Layer 2 of a small transformer language model trained on English Wikipedia (10 layers, counted from 0, width 128). Numbers have three digits each and are written without spaces.
A neuron's activation on a vector x is GELU(weights . x + bias), where the dot is the dot product.
The model reads these tokens: "aries" ":" " a" " D" "ar" "win" "ian" " look" " at" " liter" "ature" "," " Del" "ac" "ort" "e" "," " "

The vector x that enters this layer's MLP at each token. A number n stands for (n - 500) times 0.0087.
0 "aries": 533522641449403285543291552476730607514608449331385464707464460717647671403387655437648547643419525446515489376501544652608412394823574450319489445544382476698608408363513679558367582203155435766455285398378462487414533397524584412669597581295898538426620617628253623509658492613395520501413565381512596398462619647365517547439520705642406521531402319679494439659371460297404428440381
1 ":": 565482672385437323685222437362672453470545534363467515705493538701446558561387432430449515768471487502530563411545653568532482444715759646530506359664533459758562318410291658594320571177150276632380391424361574354490410407445551450468518642491840734482624521557321508669515504545424561632405551362594554498653612668346466496497619682498383461510429227617488550705448424343331413405504
2 " a": 660610516492369321653196550289634317418612504366573411654531515658489598492289524527544538822510517569437586441587595518462516411749609431558523339626523505667475301373435604588469591165216389726404408346493646479477464349368716453512479579416833599542704526538276465624554474483386369546366679414524476507512561596332579448437631831552354436436451329651488567587496352221422520543517
3 " D": 506621489515452226599317390301730384433560499323538559480439531736520641643441553497462658787437491520492525386621486531464523501831568525695530163709457466699445420365390536549427592157173330718373463460472528506530502379451754444474527628480728537545621607628269473609539487463393444577448715349627551342442545551151503459490607730458543515463516265587498590634487350340486482386508
4 "ar": 485491493472501279738201441395563436310565505333439557509579533735457668592314519454475725842476549457529538491629536529594579553786503453662438477609477518736431517392471523521388581129233421620322432544601382367478484372568656318514544514436863608500680583566333517455445584460580296616316666239532583456598485702291551450418641663545418552595387251582506645590358323412407502402410
5 "win": 528409500458489274663278519331743499367525470437587375623456492688544681632401517466436560830655482530388492461609537519618599388828611430564384477662326492709381460310469614563443662024160319407363423432548464402516536385451629385579423624488725623534601547594332462657497502537397472713329600289602617561546514648321421583362641699607515504603297296598592604525364405477440441372407
6 "ian": 428413446289485352694226444398710374431500436420486404560583395653552616588368590437559567809628431635576418351625628568622459414766607540477507421662350431681430446388477566583374625032229375595449439362533509464522526310312674495590475648504802597529712519620255559715526629492444502585356572340553455587538452682251576533511574756575401498555437287570582574601400272451374435553424
7 " look": 502386499414415376700261501358677415407578458434516481596421576651542619674448544620488554801447449527646507491614644498483591447814396575526450426663450598723482185267503651527391589168177417610407270221425556352573485389300584409559517404467818544482731561663158638777424616409438590596340589518575537465534578521407506449360570720677469512581465394575363518550534379372440524489376
8 " at": 602488649463374335674220417390599400449483466361558459617525561602420587563435522468400503798454396507487701386637591469587485335720721507551475412581505500754370479368470602522416666153217279664478221336463564461611554315370604528509447499524750577400635524699170602681460463503463475626372602450497580483560743629336529557534637752434383560596553284568491527667401305350503458448422
9 " liter": 405450516325506424781241487430707266470511353354542476689554573653538712626415537505460544738522363560568502416628620567559490335728684490420424450625504520789530450325381427636486571209153444684374242396527631373549527364315507396484514638425808514511625639559266580663481531585522479561541558495528480581483470616247425434538658735649357486625384355409457425671572314314611501421398
10 "ature": 688440607334453384833181437364738322482502496401487484587512511590443715512473534501484524766627484506472485438646473483569489314745630606467463442631506487711294402409418558611434540188100344628500360414472691332443492416398565547581569521499859574483663510583285593647626573516455424636444566361455489466522618587225427413481608766573372458662446366597634514565467319340407481436385
11 ",": 645538561389471338616224476369630311405573436418448444660586590581438569529396495348510625716482435601544553454683611561546519416744705632551446437703575439690519454367383589611388611188176321623459312427403637295502570437311578480538511699413832647577669548659270546748519538400420511625307561335529503411504652617232384515500613735578413389586395311584501557610452425314385391419421
12 " Del": 527547716476438223702223320415737349460523416352376468516479454702521698520446621450606560747533463476502545391657525574555476557813600454522486378598554419741561494322482547454401700192235249510464421394497572429637640426392768426540430722429711577482660595628342508697427428368392409644365684410578570487557692513174497553426512740419459492528368315405606510538417352413430642417440
13 "ac": 483510486390438397765121341427587439494576517580503428579437452683596671657317577440485469702416528516439541397605487597627622503846505670578542490600451429717437514357463597580405641032283389603395319488562567355541533372432584301493524563495917710590610638548287630597467682446347423647333649322476570471469560612212657464526615654459439484556357364533534450485380330430487409372443
14 "ort": 602501591328409290705170423434647250469454475336548427568435626737501657693520615377510500764447631401526487539573393561570631489841486524539526463535430500764366424422544532474382638161239363611364262494436538318558568376482544391595403583478915633419720625612335571653521645361392338605411490340543550474507569697278564453495643656551463637642373386534546483467428436477337395478457
15 "e": 604434570442470350625059415400705266312457414493474477529523521670475552624437506459676477811534582519636533471655466511592700433758613578516490450565362507746469444410421596596420687142248241609414468404497492320431537404381709422591391620515896657532699469635312633686470528476358464613347569374545419511539491627318561593446640668541446486606356350618466491512402352487372430383431
16 ",": 649538588381439341595232469401651285407551396439499477682582550577448574556388517323530595702471435607555522457631649554518551464750683639531458431712530441711486456354424629578399655189231301623456309438405599274513569442294544466493448684415843682614701528680256538728533566389395514636302558307530483473480625612216406565498599700598415389609400319611521554595431409361390376432414
17 " ": 649505671578394359657244438389627311368516392484496395651530537692457584547394553415523546709445426584570533466601561503490584474758632592628615314543456477742512363346444608557372640132186339673350343435440663431447553442347625427397353738430830641518643605711319420704476585442407497555382687333536508475465585514144506499566596682619422474582497341646576467671508342354450384355454

Each question shows the input weights of one neuron of the MLP. A number n stands for (n - 500) times 0.0018.

n431 (bias -0.029): 586494398529627371497506569603274417576533567722485494503352587497482533403525401682460413407470348432635438460552411515703497327546623534437373485520638397453382553538408485543591298288497515599408541532714300420434680598553587399652395529340437475174506460472642484460574561608529450535384734720491614542542500455569362722524525584297477557619407377513348545481573552484621459621455
On which three tokens does it fire most, strongest first? 5 "win", 8 " at", 4 "ar"

n156 (bias -0.068): 450414722588490655461332305658300529493327634634535595507461451363630403478408554428293426416544481468436604538714439465612553434368674662465292503578582506428412608566550421535419422404380638683345768449497402507345600536418487759532643551363669522358435575444685435378384578359497545587490423537582490317466471467405325587315549635607647490362465323680478603566500490543458649543460
On which token does it fire most, and how strongly? 11 ",", at about 1.2

n355 (bias -0.019): 538443552517608581551637487426387579340449537472531538284413479537546467618556484572484521397446440545675537619563458641505475532539540290417511336561484394589460477451670425466607394576699497549495545470591457443419554549548593620360288550545476566503577354602453412455612599380375524550362533428492639663322495511535309577505707503459402416359533586639482503590404388497423486515495
Which token does this neuron like most? 17 " "

n71 (bias -0.016): 507741380384400428484516425513559417487522529563598418419500272451438472429356617677597189510466621286423438548407436274394777530534645490405374532435350665329467574596447668606510338414359457354536608682484475557444553546425604350471367571418377718526344494529574631355422618534550614557659507693526407392453438610487452588532510618484368367743522421624497425473673417527692530614456
Its two highest activations, in order, are on tokens 15 "e", 13 "ac"

n297 (bias -0.056): 371737401371503527610456520297503205507513497458455574434398507430345557598312610574434507371503575450552248564484425715530433345257715576381662334500440591490467573694530731427687354599548484548503443642503434517706490385525573503477643583503581415590423397513648510398463255407578537424465668414590395438529727435356291555480450407526518500500674443660549426578433611623610659661301
On which token does it fire most, and how strongly? 3 " D", at about 0.39

n216 (bias -0.038): 165448328404629635405500605453465531457527382267463479504573567320654662370429489408507521563233606511548342679372535476611611642537621461387654555588610572464605584622729383650465605697578699460304564405524570410618514332459570574479352566405518424493359409461405461344519467382439658438687590328359698471594518641348383693586721350650328389496595482624678514324369431338595500447283
On which token does it fire most, and how strongly? 9 " liter", at about 0.92

n184 (bias -0.048): 469385407266659515460402473472418589580655670584565595535530670364589538443717556445413494352503633500559551555494488506422474537563647687427260387554646473595491497497515734440530551583635417528454606418399500435353608503340409376338519361330667371497309691549447482449533497497577524465297267695670387342439506503387604418441460428562503522657421479664577529608481453609485509572519
On which token does it fire most, and how strongly? 16 ",", at about 1.5

n401 (bias -0.019): 441348647497555522469485430607349629566491218512503429580449512414523556558266588365503680402474482476512433399458744584394649457644438418556456392433522375454616532628441419442718332470517566522376432459596592419357506724626616478564404366577531437600705415540525564292447433441506674516724613513525539440535721290629581481512441621527503575490535661411703386438406500400445457387481
Which token does this neuron like most? 0 "aries"

n54 (bias -0.023): 475696462651492432589668505445341495620497463459427543659418521441436564558365514538622537452449419343587425605545463545321638686335414489554524639427505544538588548549557513397465463377613434694598497586581462552443387405421567730442503567524492608473495548414367562302412414418538551547423547297535442450344513475476581447605459456477515538456492524444591441691395442612559592447307
On which token does it fire most, and how strongly? 4 "ar", at about 0.75

n232 (bias -0.066): 515458404598600390406336572589467557496541695441500318489475626403290490445471604489482482457303219195592367527468553373521521591575445518465423542368348437482612438242566518253554529615528466234771424403468408271632535449546569591149447293547522635676590504438526464635619612341353511496630600582482568429373467463809780642695690650574633438440584773587563465610504461496522397544545
Which token does this neuron like most? 7 " look"

n23 (bias -0.038): 403657374506531610422529597388517452479609511368633486446636569489287481467506459491452514263522542423531537320649514590378489564527451529461553534443661472462457694459465371446506549654497549565706367452433551479491644488515592440540645560442339511740434340656461653560542318525558457556564512437454551640475586618503204500432596437533330564455353567388522547430518578288342453514482
Which token does this neuron like most? 11 ","

n235 (bias -0.020): 676515398484454683422689382506421500414565380404322434698666497459340419459308397356584537506431290531537649460417488500423488705581673469539383527500459594374453524436446463500522357640187482283453500329714576624687494443444344278488595347763357488547572547613516494531563513503433404510632522348466503575506484721487497642580472526657480344484578497506546413414640594628537418500519
Its two highest activations, in order, are on tokens 16 ",", 11 ","

n477 (bias -0.031): 487495581409568508503679474590503596524410422533439524470513258555440353562471533558563466290576413550609581497593544407557525537522433355500438474500384482591366653460521531367437495656512485511423566429549617481409662583392508594474439481534403479487761466566383344565432607591374479435623541481471726593404563611362337456539631536395476462363513399497546616524385492589579618587497
On which three tokens does it fire most, strongest first? 12 " Del", 6 "ian", 8 " at"

n432 (bias -0.037): 455690517718541680349283595278400644368506094667361538397557469357601487555541532521588531582507533432493497761376413433601507521561466459692368567607445567455568503385236603463490401350515545448638606337560510538438477788615493439608708557452392689711497456531521592362406351657403415458572398486442433589562517423624527620343607546348383604592520290497384457636442427738647490448567
On which token does it fire most, and how strongly? 15 "e", at about 1.2

n455 (bias -0.022): 512456375357537546629520452488425478477516508514459331399596665309554615304468570523486401554522642560542497340385475464548633474464509954439561701470483384399568549573379447534334636509481516453379511423425497628500577543434500488540542387417329430574489577563547517500401488557555537244524485568480480405508583389403497406556540636445376581597610509451475503532385255453531558651579
On which token does it fire most, and how strongly? 6 "ian", at about 0.36

n61 (bias -0.030): 460573570425348731389523487443447558523519500597595737537378278360736500420556503526513477523631510519625432573484369558307706553333582185453530391462369490444624658403427322568392598518525420477431372527468534603467578454421598404354353286696779503383503406707574608500728402528414695530690467419520555537494618453333487470503352497313635430514554510461583484606469424447500391506698
On which token does it fire most, and how strongly? 3 " D", at about 0.19

n31 (bias -0.033): 324528430418512614531649412410418411439458352584427639568466516466473389663446642513690447375518503434568316653605660377485482491415566353482385399451415628452484595679468384599390534503479325551713522471420568692503738532216625418475579471418628568444513525478587717293382461524468400481443542464472673366455808471462657510641402467485581436591588348465521374682460546545513395607339
Its two highest activations, in order, are on tokens 8 " at", 12 " Del"

n382 (bias -0.025): 431524478511390495437582530489577425486363441393466547424581565345562654605640305451546486565474489668407481523559500492580432645494314530382663551429484452445573541292362450551467435673651423425461525548447559614558537365380600634627605477495533476524470465470391538444525768490284581635445486413541564364552535366500444419377519452648482577441398569704603469603503476386413676585531
Which token does this neuron like most? 7 " look"

n287 (bias -0.071): 532512455298658617352446512474415586503571411626415541676488625569524392332443497434633531410542479525426562596583478396411404402480705428415525341333528537671413586551627296584710335582472494436487666523515609570456602624345381585609510432666656407447413712601490666685486588455309463545460301601462620376655541426440337361396396549397419369659518427644336506462407540580350367482532
Its two highest activations, in order, are on tokens 11 ",", 10 "ature"

n499 (bias -0.044): 407567608480314503381418603587494340589530503566482368432571509406497473355279481434506435291593460668693469742518331426448374456585421516436490384503522692446519405624373320556353497428531465398544682296414574708516632545559397533419480448544560358472463721459406509537520399488449522532483612623422491185482594445371463633534475682427650510432566487487616299602660393564587494553783
Which token does this neuron like most? 17 " "

n51 (bias -0.053): 596483535351552591469454417450626374518572408367366853587421379354391443379549546469400427545467530521469503268364517622418487374352714597789652283446500554595507378447500530390660562755855546624359420212374314599539483465515455525545562355549560572714451746619493503558487324437479535500555397475417575597308514568322721536636391302375442592604554518343351593659463578436538486510589
On which three tokens does it fire most, strongest first? 8 " at", 3 " D", 1 ":"

n392 (bias -0.057): 591485512468563454678488460522315596531546509649420605383590619460433503460460368396552558424550488385419555422488521440518474368541734591574525354704702577485396680559475354567485555671667465378259558566458609512460556578445314305727497490521506464512320509611487289512621532488655704421322440446674401341532491578522320532353546519476322575472683426457521611634546533322448423457528
On which three tokens does it fire most, strongest first? 11 ",", 1 ":", 16 ","

n55 (bias -0.026): 576422757485600566473515459512374494327523404566523467485392518553410423427425601470565547530477555450646630569363340590681574359426428663595404544432604465482580528509340457444497396448414604576605545586634492454524354340350260472476450225557669421435556524440663515597484475420301556531645503435539594645630316457545488586596584466529478303432362710574691583452462500448414334641500
Its two highest activations, in order, are on tokens 15 "e", 14 "ort"

n126 (bias -0.026): 487623497462523609474426600495540399546547407450439680623573613442593316552566535532534393490497528343508484545381539361425485532552534581398620608558458439489545495548529428352529694474301530495457526386415389583548467412470324607331555368402492586573587597526459455523531448614444461476564300459558534470492524549534503696371630473434347540655513630632541548261388515632343511463454
Which token does this neuron like most? 14 "ort"

n112 (bias -0.045): 540494454487614503445476488506460455444629473430482518396563476688402474294512497582395325542529444617530298413450333524515445436453696781345512467614688515261406598577525491530491645530571480444304521459565483370666619441510452642674268314485506607316455678390491643458419494584445666428516494456512658582457615519604464619533509478535584756513678414278450517577471397432563491437438
On which token does it fire most, and how strongly? 8 " at", at about 1.4

n383 (bias -0.026): 614448554564386480567506589535534481571412508344454492520553559436479516529438486292478475285605445506497372728577409478326527412518562472467668344368537473404494468554483445569492511439537452297551626506445313380389575494550576626394568477536474326639419506441402685456438454548469352648331552331506439648599536707382588584533545639530503489315514695514522570446572546523715574641578
Which token does this neuron like most? 2 " a"

n285 (bias -0.058): 392716432494527482570469682381503577506624443413427613566530585355295544448527547534431361394419465410247560445556518488392352589715509560412460402440637606353624434599623518488512609729456489447417494531518386577359477457551370557717379494394608494587542467491791527656447660678303500534497565717485366572408421618598568459503537553574483432585395497540400355562358393481388697517416
Which token does this neuron like most? 0 "aries"

n428 (bias -0.075): 417571503537506415444532517395415431625406509486373597467552602465630550387459497544627630393542614828534428568423552463494475444415600401556713460476509381630616439556598489480447436529416599443376640521332470384420461684362398594387301467491595457439331712479509614480535285394438677524364458476509572370458652509603669518463627657443530447738404582503639486337491474589643503517524
On which token does it fire most, and how strongly? 17 " ", at about 0.1

n190 (bias -0.034): 493545424432517421579548513585439504493372444487557522450440561546425502451603500708483502487535538535487517505462487521444712605536649587494460483509550523498474459560531532384343602414393578580502485450562475549482374635599400418485445446465546631589489415432597297395512383479593435529484435509502564581492456605561470541491520500371474551437437542386439623529345509513524522403605
On which token does it fire most, and how strongly? 4 "ar", at about 1.5

n135 (bias -0.041): 494528506407654596484564380539446376665467438451497532342556434339599415590459526557450557434758596506665557366422413550516564522421736598454368385315513355349588578532494583509357472614549473409619614595444601364529670555313421358387414665678645569661427437302438595294456737375487506605406312493497519516530658390404584467382558756660339448467586379618451482477342373565566548407565
Which token does this neuron like most? 16 ","

n227 (bias -0.024): 378613536395653654442467336607539471470647468429394376594401606494475534524279371630407477400633535580452590281535430544293392383372510561678438497514305318575648552698631446414662539588327494642350688353478324470664376536697587527503541618471523631622494642649510474487426369357510526527466444570455643671491503745679418467345321379531417520443356477565434584302493582639465434537377
Which token does this neuron like most? 5 "win"

n22 (bias -0.082): 486497579619600357503561436389639431541583536400679753559391363181452378605595403507557640396423412430424637461441414303497365510521544380435715388644678389537714618418337392586564453573530506603347557330539386562429397636553604665597658388591544553590587594628503288444522740523326711503571366378517427521449419404456599347658327524373642613288681446396526603497354559531580388544427
On which token does it fire most, and how strongly? 3 " D", at about 2.3

n483 (bias 0.003): 417352384558583308401523333461452739614505453561544556684415465515449442557571430500480634387527633538507409401475505448485524702442487573515467609526602473538482322570405520407426566395486447591485525458507738521646490567593530349543564352543487532399619563528487424383505411417629424421564562560500557484454566518477411490522520411451549405414549523459680362394592421443566459488427
On which token does it fire most, and how strongly? 3 " D", at about 0.21

n147 (bias -0.025): 506474539342556647390428397643411421331511497616434360488471601408452387276476628497573420479721529453541597509442346430410531342599491441612419352568512607458444379485515295506512547662503606488383556491581536600662602422628559478518314441539620418577645385539485473462628540352512541433654451475536459352666444621604279506425518706431519464485489557450598721406267523527541275444476
On which three tokens does it fire most, strongest first? 15 "e", 14 "ort", 10 "ature"

n412 (bias -0.027): 460520393628451437529666260476411618417621492487462403538552670544413558527547355618500508497417375386459448464556585523410333500478542588447500480486586452627664637348505408422521505466465473591540524635556429484402415415492427724472473663322373508526380482358538487492481692630383479446436580630526515647510550476489410573369474511579539566630568679503632495473475408484544582443392
Which token does this neuron like most? 9 " liter"

n474 (bias -0.030): 438540301576520429570553529524538303491442494469399649289454610666611481385406527643500604462481531454355621546534386435486511573330415662593538517309354393394552489509468372537590616519442656429674488491381489592541534435561416451526445503450491617633413494573479392686337684400435419596374342403535652521616491419395597692563573440370468618491281600608540545654519500589436588679524
On which three tokens does it fire most, strongest first? 14 "ort", 13 "ac", 4 "ar"

n467 (bias -0.027): 534339497462542436518758521491412485356526585520506672494414569299708503577349546660479551318494556512600422427485609700435549612394542539395396400462386570570482506613460564438362605740737616448643581348409531420366575534569533475393531425395497509494578410572404443630522643356570542540494512360395518466509542574422429370603552889448276488512477352635392428384471520564551512477497
On which token does it fire most, and how strongly? 7 " look", at about 0.34

n178 (bias -0.026): 704355463526464420503563671430205594629465453608541401371386587402570519415560347548623648422376325564329408500506500445506570568430588450538643428341551440614638503448549599600424483512519402460389525494497505604477411483464463379475491488475543533679480419418790489489598363500363553494586561477669456433377576538514605549544597570595477569529400409404585300661434459440643560599431
Which token does this neuron like most? 17 " "

n442 (bias -0.056): 220489482491512753598655482591363419596447462585329458408523518376539446469444558461623336500240405383460427725644431512407528678608551424400548702500544589604415601539506624363509538445497425684288426338569617530548667578413512435459596362595509433459526585500582497634503451494515603470406506506485686469587338500556494384457452674346424362454648503388577571482456500485606548425582
Which token does this neuron like most? 13 "ac"

n507 (bias -0.015): 348524544565570440512425376242528594503597561539551525400476775429621488629687646484334445315429488398260494510488500373424435456513450463359428412649596639509358479566359575724525571585286491421453590558503453459550443352702540536491549506404528662543605549350567379552364545762531441698612424625357430461459410465743549398442572500374534462615434681559548447522388606570401330453551
On which token does it fire most, and how strongly? 5 "win", at about 0.56